Layer 8 of a small transformer language model trained on English Wikipedia (12 layers, counted from 0, width 96).
A neuron's activation on a vector x is GELU(weights . x), where the dot is the dot product.

Input weights of the MLP neurons that the questions are about. A number n stands for n times 0.00091.
n19: 137 36 -61 -125 -85 -27 167 163 -10 3 64 -187 90 -7 138 13 125 0 -30 176 -71 -117 50 10 -20 -51 26 -67 163 288 3 -35 -56 -30 81 -26 16 -115 -36 50 -147 -184 126 271 -18 23 -17 -44 40 120 -107 7 -171 174 7 7 141 -21 -61 -117 65 79 -202 14 -170 18 60 -84 -20 -114 135 -231 165 63 -174 -111 83 88 -171 -77 7 149 40 0 -358 122 39 -70 84 -103 -21 -91 69 -195 173 -65
n20: -97 129 135 -162 -37 -34 -78 193 221 -183 72 -184 -162 -15 -101 -34 72 7 88 111 59 292 133 -15 -8 119 -26 -54 -224 -4 -108 83 -139 58 -57 161 114 -57 26 103 205 87 0 42 -4 -224 -213 67 -11 81 148 -70 -37 83 -163 224 -167 80 -4 -42 -58 -100 308 -197 79 -60 45 129 92 -201 0 16 -147 -131 -93 191 55 -78 -182 -55 -214 -76 161 -157 -88 116 117 64 99 -108 -369 115 28 -127 122 77
n36: 82 -47 -75 43 25 -61 87 -37 -307 3 -200 290 -51 22 -44 -69 137 -78 -23 -19 114 -138 118 -131 25 -192 186 28 -33 -81 -10 144 127 39 -126 -73 -42 19 -79 -112 -147 140 -232 58 -28 -28 -66 21 -3 -59 -69 203 73 -86 -20 0 192 -57 -149 138 -46 -69 -90 -3 196 118 102 86 94 67 -104 16 214 218 -68 6 -40 4 36 49 39 48 -146 175 -37 -40 -174 -220 -38 47 80 -28 23 79 -7 -3
n39: -145 53 -13 -54 -173 -45 151 -7 66 204 38 85 29 23 29 3 -62 22 58 59 174 109 -132 -113 -122 -29 131 167 -3 -69 112 162 -145 3 -107 11 194 62 54 -16 -53 -174 -85 137 129 6 86 -102 -45 -12 43 -96 48 -235 71 -46 -168 -149 108 -126 -129 22 70 -43 200 91 10 64 -42 -42 73 56 62 80 33 127 50 -63 66 -68 58 68 -102 160 -91 -225 69 0 -180 167 -94 0 -368 89 -164 -16
n43: 11 -46 -3 139 3 120 -11 220 -38 -76 36 -87 -163 236 216 118 7 -157 0 100 63 70 -178 -69 -14 146 80 -23 10 57 80 -18 125 -232 -97 0 39 -45 -108 -120 237 -60 40 24 -236 79 -91 38 134 46 7 -161 40 21 18 35 -92 11 -87 178 -235 67 32 52 -67 101 27 -126 69 116 -152 -21 -225 61 -80 -166 25 239 189 -79 -10 -236 -135 38 154 161 -55 211 -48 -101 -7 -174 0 -115 67 164
n49: 113 170 164 14 101 175 49 239 95 203 -18 91 -133 -161 -196 193 112 61 31 108 -17 -78 -55 72 160 -63 67 -119 -45 -155 193 159 122 170 108 -22 -149 -10 -48 -31 -56 -54 -94 -226 -15 -60 -142 -64 45 -20 46 -200 -91 17 -206 32 -52 -14 -10 182 -193 142 222 -66 -21 -245 109 103 73 -103 3 -81 -80 31 -193 -180 43 -20 81 -43 -93 18 -122 101 -61 -161 -114 -75 62 58 -108 -37 121 139 18 -39
n75: 76 -3 124 32 189 -166 -52 -60 0 81 -190 -111 60 95 -83 -53 -16 149 -150 206 -65 -7 74 -81 118 110 46 58 -45 -109 -24 57 -11 144 -103 -11 -105 -123 144 146 -48 -35 -46 141 33 0 17 -82 20 -121 49 28 60 -230 -153 86 -14 -121 14 190 -128 140 46 282 60 -213 -57 -74 31 -156 -70 -349 -85 201 269 75 -133 108 -76 13 14 47 -154 147 -92 -36 -47 -111 10 21 35 -93 91 167 32 -180
n77: 68 -128 -239 -7 -7 66 -90 115 159 -222 -74 62 76 138 -123 -208 33 -64 153 -186 -10 -110 -100 -14 -107 -141 71 -33 74 186 32 98 18 74 -35 -181 127 -3 288 -121 64 4 7 -200 0 121 82 -152 -153 74 -68 124 188 -170 4 -141 -83 135 49 -35 11 85 126 81 -208 -22 96 -80 -49 7 99 -82 -37 86 74 91 -203 0 -57 20 42 184 185 -63 -51 110 137 -59 14 22 29 -247 -198 137 -57 201
n85: 9 -6 20 -39 -67 14 -34 133 -76 -209 -127 75 147 91 149 76 -19 28 77 188 -6 -132 9 -49 -11 -12 97 85 3 -72 -119 0 62 -26 -135 62 215 75 -3 66 6 -62 72 -9 -80 50 -11 157 -49 118 -126 90 -126 -40 -66 90 -154 -15 -90 54 -17 56 0 -20 -68 -126 25 -14 -169 -83 -107 -32 77 -104 -160 124 117 -108 -9 148 -46 -79 -186 52 39 -49 -161 139 105 -57 161 -158 44 17 -83 206
n115: -35 -112 7 267 212 -30 7 -81 -180 -180 183 -14 154 -159 23 -47 -210 152 -95 17 -101 24 85 51 50 -34 180 -78 121 -83 338 0 -113 -130 120 -369 112 65 -54 139 7 35 -68 79 84 -3 100 -164 -58 114 -59 0 -120 -203 64 14 -3 14 -58 -112 21 -110 116 -17 -4 82 124 -122 -109 139 -23 14 -7 60 117 -51 7 -27 -17 45 208 -187 154 -89 -18 104 -18 -61 88 -154 174 -33 -74 -77 39 -17
n139: -112 -92 24 40 32 -77 -93 28 33 -68 -19 56 -23 136 -26 -9 28 128 -42 -51 -69 -24 21 113 144 90 -29 -37 -154 -159 -42 -68 -139 -84 42 164 109 203 59 -39 33 120 171 -18 -118 152 -38 124 -59 57 -55 -9 -82 201 171 -6 -207 106 -165 225 -130 -73 -6 -12 -147 -47 -103 -171 -6 30 67 -98 -123 -152 -39 149 70 -183 145 -91 6 -22 211 63 -22 105 9 103 12 3 -81 -81 12 6 55 121
n154: 85 9 -138 -90 238 213 104 230 -35 68 -52 36 -260 102 -30 -76 32 -163 -68 66 214 54 -62 43 -3 -166 -66 -142 -154 -15 38 84 135 -90 -31 -77 -119 -16 -82 -160 -13 160 -74 -62 -116 9 137 -17 148 3 -35 13 61 111 -39 19 -145 -26 -50 -80 25 112 42 47 166 -52 86 -95 40 157 76 -184 -182 52 25 40 25 46 22 -21 -43 -3 -30 159 -16 -38 -16 -141 18 82 -58 -183 163 -24 118 -164
n161: -90 -10 -163 -98 -102 21 -61 40 61 -235 -48 81 197 10 86 121 -93 -106 25 230 152 230 -98 -123 -3 39 -119 -50 -25 157 -110 220 91 -74 42 -179 -33 35 -128 91 -164 -84 88 71 90 -47 197 -55 -35 -132 36 118 -217 59 7 -11 10 0 -96 -35 0 -69 -171 188 -58 11 62 35 -137 -140 -100 -237 14 79 53 21 65 348 -86 101 28 -52 -86 18 202 27 314 -199 24 -144 7 -245 102 38 98 43
n162: -192 154 95 140 87 12 230 -30 33 -37 56 -26 -105 -12 68 -309 -19 28 212 -173 377 -63 -268 -106 -36 136 -177 8 -87 131 336 192 47 16 148 -89 -123 -8 -28 155 0 -51 81 25 -193 -236 -16 182 16 39 -4 -91 -40 -93 -154 -50 -126 -21 -74 49 121 -12 -182 -62 21 124 -141 0 217 -191 -128 176 -279 128 -17 -29 -80 247 -50 -86 -29 -475 4 156 -128 70 56 57 69 103 -60 16 -21 44 -51 203
n167: -120 -261 41 -87 -23 107 -4 17 -119 7 18 4 -40 7 98 -20 210 169 74 -51 93 21 -143 100 -119 -101 48 -77 -3 7 34 -112 -108 10 -373 29 248 87 49 -30 47 87 161 94 -68 -13 240 50 -80 190 -89 -51 -82 -90 189 44 -67 -277 -68 -83 -146 26 -49 -108 -90 -70 142 -33 148 -80 190 -147 -116 128 10 13 -134 91 -68 54 117 -14 -56 0 -49 -16 121 96 -216 -4 80 -94 -59 145 38 105
n178: 31 -42 72 -51 69 -28 -20 130 -22 3 75 -174 -27 230 -15 69 -146 -30 -123 22 -157 -76 -21 -157 -21 -31 92 12 187 -33 -166 -10 -22 -118 -124 57 17 111 55 107 6 -57 -138 -47 -155 92 39 51 114 -104 -174 110 -9 77 -142 -144 -49 -68 84 -6 56 51 -236 34 -140 -29 -49 -119 136 153 30 54 80 3 9 99 -38 39 169 0 -167 -26 0 177 -267 -56 190 0 95 39 189 72 67 206 178 -13
n209: -110 -95 -6 -114 -17 95 94 6 -94 35 -132 -55 74 58 -122 119 105 -76 14 56 -42 -30 -20 -145 -97 -190 126 -177 -59 42 -59 -154 157 -20 6 -60 11 -58 -74 -110 56 -9 -79 88 -40 131 51 -108 -20 89 -241 29 -80 -95 100 -12 -98 -21 38 95 -62 -108 75 120 63 82 -43 184 -23 9 -23 45 31 94 -41 6 -113 82 100 -155 -81 43 148 -26 288 -166 77 150 -6 85 88 -68 -3 63 203 -135
n217: 80 -31 36 33 10 95 234 -334 29 -145 139 -175 186 67 -101 167 -182 249 57 -32 150 -80 113 99 21 -197 103 -125 241 -128 22 -74 -255 -18 7 -15 193 107 56 71 -191 0 -111 197 -50 -116 -84 -59 -89 38 -142 -36 -21 -141 -156 -137 -92 22 36 -14 -83 31 -44 -47 -70 71 -28 109 110 131 -45 -40 109 -31 32 -182 193 -28 -18 -54 -153 38 -21 275 -189 -51 -162 -14 -42 75 133 -28 66 77 70 198
n234: 64 153 35 -77 -6 105 -37 116 -152 186 -145 85 18 43 98 168 248 -85 -100 125 -123 -64 -25 146 34 69 -12 68 173 15 0 -81 32 31 9 -27 44 159 -86 -78 -73 -64 -39 -229 -441 -6 -3 17 -75 -81 143 -82 21 -40 -20 -44 71 69 -126 -118 41 -91 -123 -236 116 111 74 -28 22 31 30 41 150 -217 35 44 -144 -106 256 -18 -28 13 3 -22 -16 -21 -17 65 19 -30 -62 36 -42 18 19 79
n243: 146 188 132 -101 103 -21 -118 -56 120 -136 58 13 117 30 66 3 61 139 -6 80 26 62 -33 -194 -30 31 47 26 -77 -6 80 -29 196 28 134 -63 20 79 -162 -79 -102 -22 -238 113 -192 59 -30 11 -58 50 224 -40 -185 103 -73 132 -182 -105 116 88 -216 -21 -35 -18 -41 -70 114 145 15 9 77 -131 18 -69 34 113 240 -235 -65 23 -137 -64 -15 -40 -13 84 10 -39 -18 -35 -6 -115 110 15 110 -151
n257: -131 27 164 -132 231 -19 189 132 63 -156 -96 151 -25 -43 67 31 83 106 6 47 -54 153 3 -137 -102 148 -81 -119 -101 -207 -3 10 -107 44 78 54 32 107 -58 -93 -161 81 -26 3 -64 -45 9 107 3 -126 -42 32 -196 9 -196 48 68 -43 6 140 19 -146 104 22 155 -176 142 -43 260 -168 3 38 -96 -114 85 103 -67 135 232 -18 -53 165 -58 -41 -7 101 3 -71 -158 -49 16 82 29 -123 -26 -48
n285: 32 3 10 45 40 6 -71 110 -35 -13 -26 210 130 34 -80 -34 -131 -40 141 -130 -96 -276 56 -66 -19 -32 -15 99 -200 18 -99 -134 -91 32 35 -122 18 120 -12 81 -41 -88 161 -186 114 148 52 -128 -38 27 35 19 -80 -259 151 121 -16 30 136 47 -163 132 -39 -54 -139 23 -40 -97 50 34 15 106 124 -18 -108 19 -186 203 -182 75 -214 225 -102 35 92 72 53 53 94 -17 -160 85 175 77 -48 105
n290: -13 116 16 81 -19 116 -14 100 -158 10 -130 180 -150 58 -127 -29 132 107 -55 183 -112 119 32 -42 199 -10 -113 12 -148 -101 158 223 51 95 140 74 -3 42 -29 45 105 -349 -91 -114 52 50 -153 6 36 -125 -159 7 -54 39 -47 -3 184 170 -108 42 0 32 128 -72 -104 -169 64 -81 62 -158 -22 -126 -109 -29 -76 75 219 -162 217 -84 45 147 -137 95 3 15 10 -26 -10 -178 -84 31 70 -19 -130 89
n297: -69 -109 55 53 -13 -119 -52 73 65 -77 -17 -138 111 -54 -60 -82 -64 -116 77 23 -74 227 -147 -26 108 -136 -19 58 208 -100 72 97 -50 100 -268 -73 -75 -236 86 48 -49 -13 -24 198 -48 158 -47 -12 16 -37 96 3 35 160 47 29 -125 -206 -29 48 88 22 237 -10 196 -128 -32 90 61 -211 16 -115 -22 6 137 10 63 -15 -95 -37 -81 105 349 159 118 -147 41 83 3 68 -80 -50 -93 -89 -7 127
n307: 86 92 14 -32 53 -3 209 -24 179 -233 147 85 140 199 -53 -33 -3 -7 -41 14 13 -80 3 24 107 -3 95 216 -288 -264 -17 -113 63 -75 -31 -26 13 -14 43 -94 34 -25 -103 -133 178 65 -13 28 118 55 10 162 -20 -226 -184 141 98 -149 143 -64 -3 139 56 96 7 0 -40 -219 -34 -202 30 132 -137 -200 -38 -150 -3 96 76 -87 -68 72 -10 -129 106 123 83 -20 -71 89 -191 -227 -175 80 -108 69
n312: 130 16 -162 24 -260 -80 58 -10 -92 37 -124 67 112 -17 13 -89 22 -127 -73 67 -55 103 -27 -97 -168 182 26 -169 186 -75 -17 73 28 -37 111 -25 69 -148 -3 47 149 -45 98 0 -68 -45 -56 174 184 -103 -123 -14 26 -17 80 88 13 7 131 123 65 -297 -339 -220 76 -42 106 96 -37 106 -59 134 183 -23 -156 -97 -58 -141 -27 70 -20 46 89 151 -150 61 82 109 -27 92 -139 140 76 -23 251 -92
n334: 141 91 -86 -10 235 -3 -193 32 -64 -47 -46 -53 -59 -140 -160 -74 143 125 88 183 -102 32 200 -3 121 79 36 -132 -98 49 -10 131 189 161 -208 -31 6 -201 -176 53 -19 -84 69 25 37 -91 -65 79 -160 -48 96 22 145 -112 -89 -86 153 46 -98 -63 -10 -12 -68 -48 -42 -203 130 90 -9 -16 -98 -129 -24 -6 -3 -170 23 -143 13 -6 -13 -33 -99 -13 210 155 -43 218 62 63 167 34 -55 -31 -68 -57
n347: 56 -25 65 -90 79 183 80 150 10 16 17 -31 -140 -77 228 136 71 -123 -19 225 -106 -20 -39 -123 99 -49 0 -77 26 63 -69 98 20 -13 36 -112 -64 -97 -223 113 82 54 112 -42 -104 -168 -76 90 -10 140 -252 -53 29 -96 186 52 -32 176 -55 64 -30 313 -57 62 -143 -7 29 0 152 -125 -174 -46 131 29 -118 -114 93 -162 -122 -157 -65 -120 -64 -91 -44 -123 165 -13 -3 82 158 -100 80 67 -107 95
n366: -104 95 7 -82 58 26 11 119 40 180 -149 96 -65 -36 -48 -97 56 -22 -16 53 133 -30 36 3 -292 342 89 -19 143 -198 -90 -24 -41 -17 13 -36 -172 36 -13 -95 -80 88 -106 139 -56 41 110 -137 -75 76 10 80 39 131 83 53 170 90 -83 -157 100 -71 3 -126 -207 41 26 -65 43 20 -200 -77 -35 136 -13 -23 7 -52 50 -113 -300 -76 -10 178 -72 -19 318 -62 -134 45 99 -16 227 -45 34 -57
n372: 209 137 -20 -7 45 112 193 61 -17 119 10 101 -329 -72 88 78 148 -119 -89 100 6 44 -95 -69 -20 90 19 -16 -7 -29 285 -45 -168 50 30 75 -149 -96 26 56 121 -10 -41 7 -18 -156 71 71 26 -19 203 -84 97 0 -55 -248 -33 45 -173 -46 -141 -68 -147 -47 -106 0 16 89 13 -89 -58 -142 80 -55 -101 3 85 -90 114 110 -76 -143 -114 -13 24 -19 -162 151 -207 129 103 292 10 -137 143 -141
n375: -54 176 298 -7 14 49 171 25 -36 -4 -59 166 -52 115 62 -48 -13 -171 -46 -11 118 -144 31 -39 94 11 -88 131 78 -14 43 136 -150 117 -28 -187 -250 102 -7 -147 -135 -7 81 25 139 -162 -7 -241 25 192 317 11 28 -189 -121 21 224 -173 92 -60 29 -72 69 -156 -65 -70 -76 -171 35 -38 -45 183 -132 -55 -46 187 198 -148 196 0 -49 4 -17 -42 -136 -50 -41 -7 217 -48 -55 38 98 197 54 -61
n378: -175 108 227 -44 -135 7 61 92 141 -105 14 93 -49 79 158 -23 -6 13 36 17 190 44 -144 -115 -13 -126 0 -60 244 -48 97 -7 -82 -13 -176 -129 -37 17 -130 -148 -187 72 -45 -100 -71 22 272 83 33 19 7 104 188 -269 -55 37 0 -28 -23 -59 -7 155 31 33 -58 -255 140 -69 26 -118 10 -81 -92 155 -114 -79 95 68 -23 -132 -10 195 94 -63 -45 13 0 -226 56 -10 -220 -45 187 75 143 47

Each question shows a token from some text and the vector x that enters the MLP there. A number n stands for n times 0.012.

"ers": -44 47 -27 -17 -109 184 -104 -53 160 63 59 83 -59 28 -98 -89 2 119 79 13 11 -51 -46 -185 -114 53 -211 41 122 142 -62 -111 67 -65 -132 -62 34 160 127 51 4 -65 101 44 107 13 -87 31 -4 -5 -207 2 -4 -44 100 164 65 143 48 41 53 -64 -100 165 -123 -92 -13 7 -96 29 -44 43 70 -189 -30 124 82 -161 185 61 129 80 -68 19 -212 -76 -54 -174 -35 -114 105 148 180 -56 -200 -27
Which neuron lights up most? n290

",": -67 13 -132 -42 37 -109 -267 19 3 64 34 73 -33 -17 -12 -69 166 -109 -15 -55 111 53 51 -44 94 -50 -173 -63 -12 -68 59 -135 -39 -41 80 51 -106 -86 61 76 -131 210 -150 -17 -10 -51 1 31 -3 91 -419 -128 -23 -13 47 228 16 -4 113 102 20 -146 53 63 138 68 -47 157 98 -71 -95 -54 91 -152 -43 70 -16 -69 78 213 143 -16 1 25 82 -31 -119 26 23 2 75 -61 123 -16 95 78
Which neuron lights up most? n36

" piano": 76 -3 -7 44 -6 109 -114 82 94 6 -66 1 -29 -67 129 -36 -15 43 -22 27 -109 19 62 -61 -180 5 -178 -132 201 139 68 49 -56 -170 -139 -63 -121 28 63 -29 -29 -75 -48 -152 -12 206 124 53 42 90 -96 239 -36 -147 127 140 -55 -11 97 -82 140 47 -81 22 70 -113 -103 85 32 -56 -188 -37 122 -97 -43 -4 51 -77 90 257 142 132 -118 12 -64 -66 -72 -103 -173 9 62 83 128 -6 -131 21
Which neuron fires most, and how strongly? n378, at about 2

"-": 12 80 27 3 61 80 -339 -7 115 -83 224 12 -140 11 -44 45 -82 -7 -10 12 -45 -89 93 -75 -63 25 -1 -125 -74 63 21 50 105 9 -188 45 -69 -91 9 98 49 161 31 92 61 -40 -50 -129 84 54 -146 -117 -86 -77 -48 -53 -11 -76 78 118 71 -100 121 121 142 99 -275 84 -22 -25 12 117 -106 -129 -37 38 -94 91 38 36 178 94 135 60 90 4 63 -19 -230 -30 -117 126 146 63 -197 -69
The two highest activations, in order: n20, n209

"race": 47 62 19 66 -37 -92 -280 -50 160 105 13 106 -81 -28 160 -78 34 -26 27 73 24 62 -72 -46 -50 124 -69 16 -90 -71 -30 -35 108 -58 -180 -133 -116 45 126 59 -126 27 6 -41 -49 150 24 36 110 189 -140 98 -44 -47 122 -44 -153 24 91 79 33 183 -174 -152 -22 245 33 127 -56 -94 -156 -32 133 -117 -68 -20 185 -264 -95 -7 34 38 46 -53 -13 114 -110 -91 44 94 90 78 -21 -88 0 56
The two highest activations, in order: n347, n243

" 2026": -6 -67 38 115 123 -13 -220 50 15 -17 -25 93 53 82 28 14 -51 -71 -71 -159 -9 -9 129 -92 38 60 -81 9 -38 69 46 -16 167 -173 21 -128 -93 131 55 99 176 21 79 -19 -101 29 69 10 156 90 20 21 -168 -122 44 45 -25 79 109 -123 -7 39 -28 84 -59 159 -35 69 15 120 -435 136 -42 6 -165 -25 10 13 -79 135 -53 191 -171 -100 54 -6 -28 -214 7 -117 21 10 108 -88 -86 47
Which neuron lights up most? n285

")": 86 -33 61 59 -58 -94 -280 -46 223 -73 -217 79 -53 115 -165 -17 13 55 32 29 153 10 148 -114 73 40 11 20 132 156 -97 -14 7 0 26 -67 -79 205 45 -1 4 1 -87 -124 -12 -42 14 -54 139 81 -256 62 -137 -44 159 51 -84 86 109 88 9 34 -44 161 19 63 -44 98 -106 90 -143 38 -27 -56 -28 -39 -140 -107 135 145 211 4 -54 -44 -117 -178 56 -87 62 -8 41 -123 60 -68 -21 -124
Which neuron fires most, and how strongly? n77, at about 1.6

" police": 61 -70 -12 81 63 14 -165 87 44 -11 85 115 58 36 12 15 141 -38 -40 128 -13 55 -60 -63 -271 -19 -42 -154 -35 64 108 -24 -37 -79 -104 81 31 13 10 98 61 -77 78 54 45 99 -56 35 68 122 -208 -76 -11 -37 -37 164 -25 -99 123 -143 69 56 -103 138 -35 46 -25 152 -152 -25 -76 -106 -49 -64 87 93 62 13 85 115 -16 170 -129 53 -215 -221 -9 -69 -283 -8 57 171 169 116 -120 -152
The two highest activations, in order: n167, n39

"28": 146 -1 -177 79 -42 -21 -257 -129 -3 28 -20 -101 11 59 84 165 -30 184 -26 -33 -41 125 180 -36 78 35 -114 -36 50 -32 109 125 -91 -198 104 -281 -49 -38 119 38 -104 -39 210 -107 7 38 -89 -4 -36 100 -128 -70 -123 -46 59 60 48 216 -77 35 -9 -14 -77 21 -14 -9 -60 39 64 156 -164 208 38 -42 75 23 -108 -139 25 66 56 108 53 -64 -5 15 -6 -83 46 130 65 -129 96 -219 -25 -66
The three highest activations, in order: n115, n312, n347

"roll": 96 -14 0 31 -104 -117 -127 60 -19 107 -148 -73 -31 -87 159 -7 -10 74 -119 8 131 38 74 -64 -110 116 -140 -10 -57 20 -91 -166 95 1 -172 5 17 19 50 -45 45 -68 105 78 41 45 102 -20 110 105 -7 155 33 -123 219 -236 -149 -27 195 -82 93 224 -182 63 -18 86 -38 -56 -88 -98 79 -108 -131 -24 50 -199 93 -135 -85 139 147 213 74 -47 12 82 2 -143 -98 75 7 2 46 97 -41 10
Which neuron fires most, and how strongly? n167, at about 2.2

"ler": 70 29 -69 69 -43 133 3 18 228 74 -79 28 -48 -2 -33 80 -46 -32 84 82 63 -30 -54 94 97 80 -195 61 -4 -142 -98 -4 124 -105 -91 -6 -13 33 73 116 -105 28 1 37 -48 -61 104 -52 56 185 -156 46 -160 11 45 62 -111 -61 7 59 131 -75 -156 156 11 109 -59 93 27 9 -138 -182 -3 66 -114 27 212 -364 -48 163 61 104 75 -129 33 -41 -141 -97 -130 76 0 35 -175 -27 -87 119
Which neuron fires most, and how strongly? n85, at about 1.9

"=": -16 -120 0 -61 48 194 -224 163 204 9 80 -9 83 -6 -111 14 78 85 51 -139 200 19 63 -88 85 106 -44 -23 -28 189 27 -245 -42 -139 -28 54 -123 94 61 -5 73 -109 153 95 1 53 -103 -92 249 86 -5 0 -94 -139 27 5 -39 -146 218 -29 -20 -33 -39 135 85 -62 -13 -95 48 50 -163 76 -79 -102 33 -89 28 -108 -29 67 -57 117 -85 -52 63 47 -55 -182 -34 47 -74 8 -59 -67 -175 180
The three highest activations, in order: n307, n285, n43

"9": 136 -71 -89 -46 -48 97 -266 -27 -50 65 22 -51 -97 44 -58 131 -37 214 19 -47 13 86 166 -59 -11 4 -164 27 141 27 124 112 -151 -240 190 -158 -60 56 76 40 -48 84 176 -47 147 -56 -14 -34 14 49 -82 -31 -196 -108 169 78 19 114 -77 63 -68 -18 -105 -18 -9 -28 -56 -13 134 72 -147 267 36 -73 18 141 -114 -136 31 12 91 109 -8 -95 -43 9 -17 -147 -19 37 104 -66 89 -125 -57 -69
Which neuron lights up most? n115

"ism": -106 -78 -2 54 22 108 -106 4 208 21 -180 181 -65 114 -6 -3 -36 -30 -1 102 -20 72 67 -34 -152 142 5 0 65 61 11 -23 4 61 -133 31 -149 178 130 76 67 -30 -58 56 114 108 20 -70 59 81 -146 142 22 -83 25 -109 27 -112 302 -110 -34 -25 -112 228 -72 36 -114 -127 -91 39 -131 45 -22 -2 19 5 -90 -222 113 -31 98 37 -9 40 104 -126 -20 -249 -153 -63 3 121 143 -20 -178 -14
Which neuron lights up most? n366

"ky": -72 31 -203 -33 5 -69 -79 65 -68 50 67 60 45 155 26 20 -140 10 -69 -1 149 -68 74 60 105 141 -287 -22 176 48 -61 -127 35 -87 -26 -26 -117 39 -15 34 -17 42 -14 125 52 90 -6 -34 7 -47 51 -62 81 106 31 -115 -30 -36 146 36 -30 -117 4 -17 -28 20 18 42 -1 -36 -141 87 -45 -81 291 -6 74 -93 143 208 25 95 -84 37 -174 -188 95 -198 -177 235 158 -19 -14 -148 -56 -109
Which neuron lights up most? n366

"uses": 19 26 -80 136 -12 -52 33 -105 94 104 -25 77 233 142 -24 22 -42 79 -128 45 41 93 155 -80 145 58 -244 -90 -40 33 -15 71 -63 -108 -105 126 -47 -44 81 -25 -172 93 115 10 13 -17 -17 -4 -100 -58 -133 -38 67 170 -54 108 90 -27 27 -78 109 82 -13 73 38 20 82 -2 -18 163 -112 -132 -64 60 112 -148 -8 -294 96 110 90 154 81 -113 -149 -145 -54 -70 -213 67 6 -32 43 -5 -189 -146
The two highest activations, in order: n75, n217

" speak": 110 -206 -82 -119 22 92 -150 61 180 -98 -113 170 3 52 58 -22 14 86 28 24 -51 4 176 10 -67 -12 -101 -26 62 165 -38 -191 87 8 -94 43 -85 76 85 151 -52 -139 18 60 -77 49 14 19 104 118 -234 109 -30 155 133 -5 79 -56 61 -35 71 170 -336 77 -88 -31 94 9 -52 102 -206 -19 -67 -120 -86 -4 -109 4 25 56 50 170 -166 -45 -64 12 68 28 -99 -88 70 30 102 -56 -146 27
Which neuron fires most, and how strongly? n19, at about 2.9

" America": 32 -4 12 25 150 -1 -266 22 194 3 -73 81 29 -61 129 -71 23 -16 -42 160 -7 -104 -48 40 -144 53 -61 -59 170 63 -30 -145 171 -43 -170 -9 -20 150 -116 -49 100 76 46 -26 -119 42 -22 -57 114 -18 -122 130 17 -102 58 86 85 -86 112 -90 -33 -5 -22 202 -147 1 -17 44 -70 98 -149 46 -43 63 24 -134 -30 9 46 82 -54 -13 41 -28 -77 -82 -22 -189 -48 7 254 43 306 -106 -244 71
The two highest activations, in order: n366, n347

"na": 15 -59 -107 149 -196 -7 -23 32 80 4 -56 46 37 76 -17 -69 160 183 37 204 43 84 -11 1 -86 74 -202 -11 -51 63 53 -67 36 -19 -201 -64 -20 70 -61 132 -163 -54 -24 194 -22 39 -86 84 -64 46 -118 -99 -10 -70 123 37 19 85 156 96 33 123 -144 -88 169 25 -184 169 -31 99 -35 -44 126 18 -147 -125 -7 -191 -108 19 66 89 -111 21 53 35 -166 -180 -102 45 68 153 71 -109 -101 124
The three highest activations, in order: n312, n36, n217

"ä": -63 22 34 -41 60 -108 58 83 31 54 262 -4 9 -53 98 -47 119 11 -71 -5 -20 26 118 -53 -122 80 -160 -86 130 -23 124 67 -32 -203 -51 21 -89 -92 104 -53 9 54 -8 6 -118 12 -218 139 -9 90 20 -264 -79 -30 15 52 -31 87 -85 126 -1 -108 -184 -75 265 -119 -30 -63 -14 23 -49 50 60 -128 28 102 1 -263 -79 234 21 4 -21 126 -87 68 -138 -5 -86 42 187 64 125 76 24 18
The two highest activations, in order: n312, n372

"um": 160 -54 -173 42 -130 187 -157 -22 32 131 -163 124 56 -14 -84 63 46 -40 55 31 58 34 18 -88 13 128 -110 88 29 181 10 10 -9 -73 -95 44 -23 96 11 102 -62 -13 -60 40 136 11 -47 93 -42 -113 -118 132 -81 -166 111 126 -116 53 63 -79 8 39 -12 109 83 -48 -138 1 -36 -68 -149 83 90 101 52 -57 -80 -330 76 58 182 92 6 8 -83 -102 -66 -172 -205 55 107 201 19 -125 -131 62
Which neuron fires most, and how strongly? n39, at about 2.1

"s": -59 -6 214 3 55 0 -321 81 115 -31 -101 14 -149 -36 37 -83 18 -111 43 -105 121 -61 -20 -175 38 -102 -54 32 -29 32 -70 -48 -89 -89 98 107 -232 45 64 113 -46 87 -51 65 51 15 -78 -3 124 -27 -137 21 53 72 45 69 -91 91 26 10 -55 7 -29 92 66 156 101 5 -8 -47 -188 185 193 -125 -78 49 60 -266 78 77 89 153 8 -7 -111 110 -57 -170 -43 -88 -24 162 171 -68 -50 71
The two highest activations, in order: n20, n36

"cor": 7 -48 -28 198 -21 -76 51 -54 136 243 -14 33 -36 -113 32 98 182 49 -27 128 117 48 177 -65 -62 275 -100 -52 -118 -72 30 48 214 -65 -138 -59 3 -10 64 -1 -142 -70 41 155 10 87 12 -73 -7 71 -38 -121 -95 -177 -45 -4 -10 -29 132 -61 178 72 0 31 -114 -138 -196 68 -89 4 79 -74 -32 -2 51 60 -48 -62 -112 3 101 150 -25 22 -21 -3 -177 -116 -160 168 156 -26 14 -41 -202 -103
The two highest activations, in order: n75, n39

"wer": 26 182 -91 15 -11 -44 -104 47 22 75 129 198 29 75 -29 -30 -27 37 -4 -88 52 8 -31 99 6 66 -211 10 -33 143 84 -60 157 -195 -297 -50 -25 8 66 113 -72 -278 -34 39 -114 50 -26 -47 34 10 -21 -94 124 50 -18 -47 -86 35 85 -16 18 16 -157 44 -90 68 172 90 -52 -33 -99 -1 25 -151 81 -80 95 -145 -52 210 174 116 -5 -28 -126 -24 66 -137 -169 53 12 204 94 60 -166 -8
Which neuron lights up most? n39

".": -58 -26 136 127 236 61 -216 -22 191 64 136 -71 -43 -57 7 57 136 45 -87 -128 -8 -146 -13 107 -56 21 -75 -122 -138 68 -30 -75 -61 -169 -97 -98 -146 -67 92 102 -130 84 20 -28 -39 -1 -95 42 114 68 -9 -138 -184 -37 -54 127 -102 119 -122 -4 -33 -81 61 101 158 45 -200 -11 4 -4 13 209 98 -95 67 94 1 -84 45 125 56 125 85 9 73 68 95 -61 -101 -105 -115 63 133 92 5 -173
The three highest activations, in order: n20, n139, n257

"Co": -12 36 110 10 -46 77 -175 3 150 126 115 95 -25 -59 119 0 108 -2 -56 -15 -134 -93 128 -110 -114 193 -29 -128 -29 86 160 -140 199 -128 -93 127 -159 -26 16 -75 92 -94 -12 15 26 139 -4 -73 221 81 0 -276 78 -161 -128 16 -26 -76 26 -17 36 12 -98 67 119 -46 -147 54 -190 61 -54 -84 -57 7 150 40 -111 -37 -13 103 48 75 -54 81 54 20 -132 -42 -119 82 120 132 -6 42 -195 76
Which neuron fires most, and how strongly? n75, at about 1.6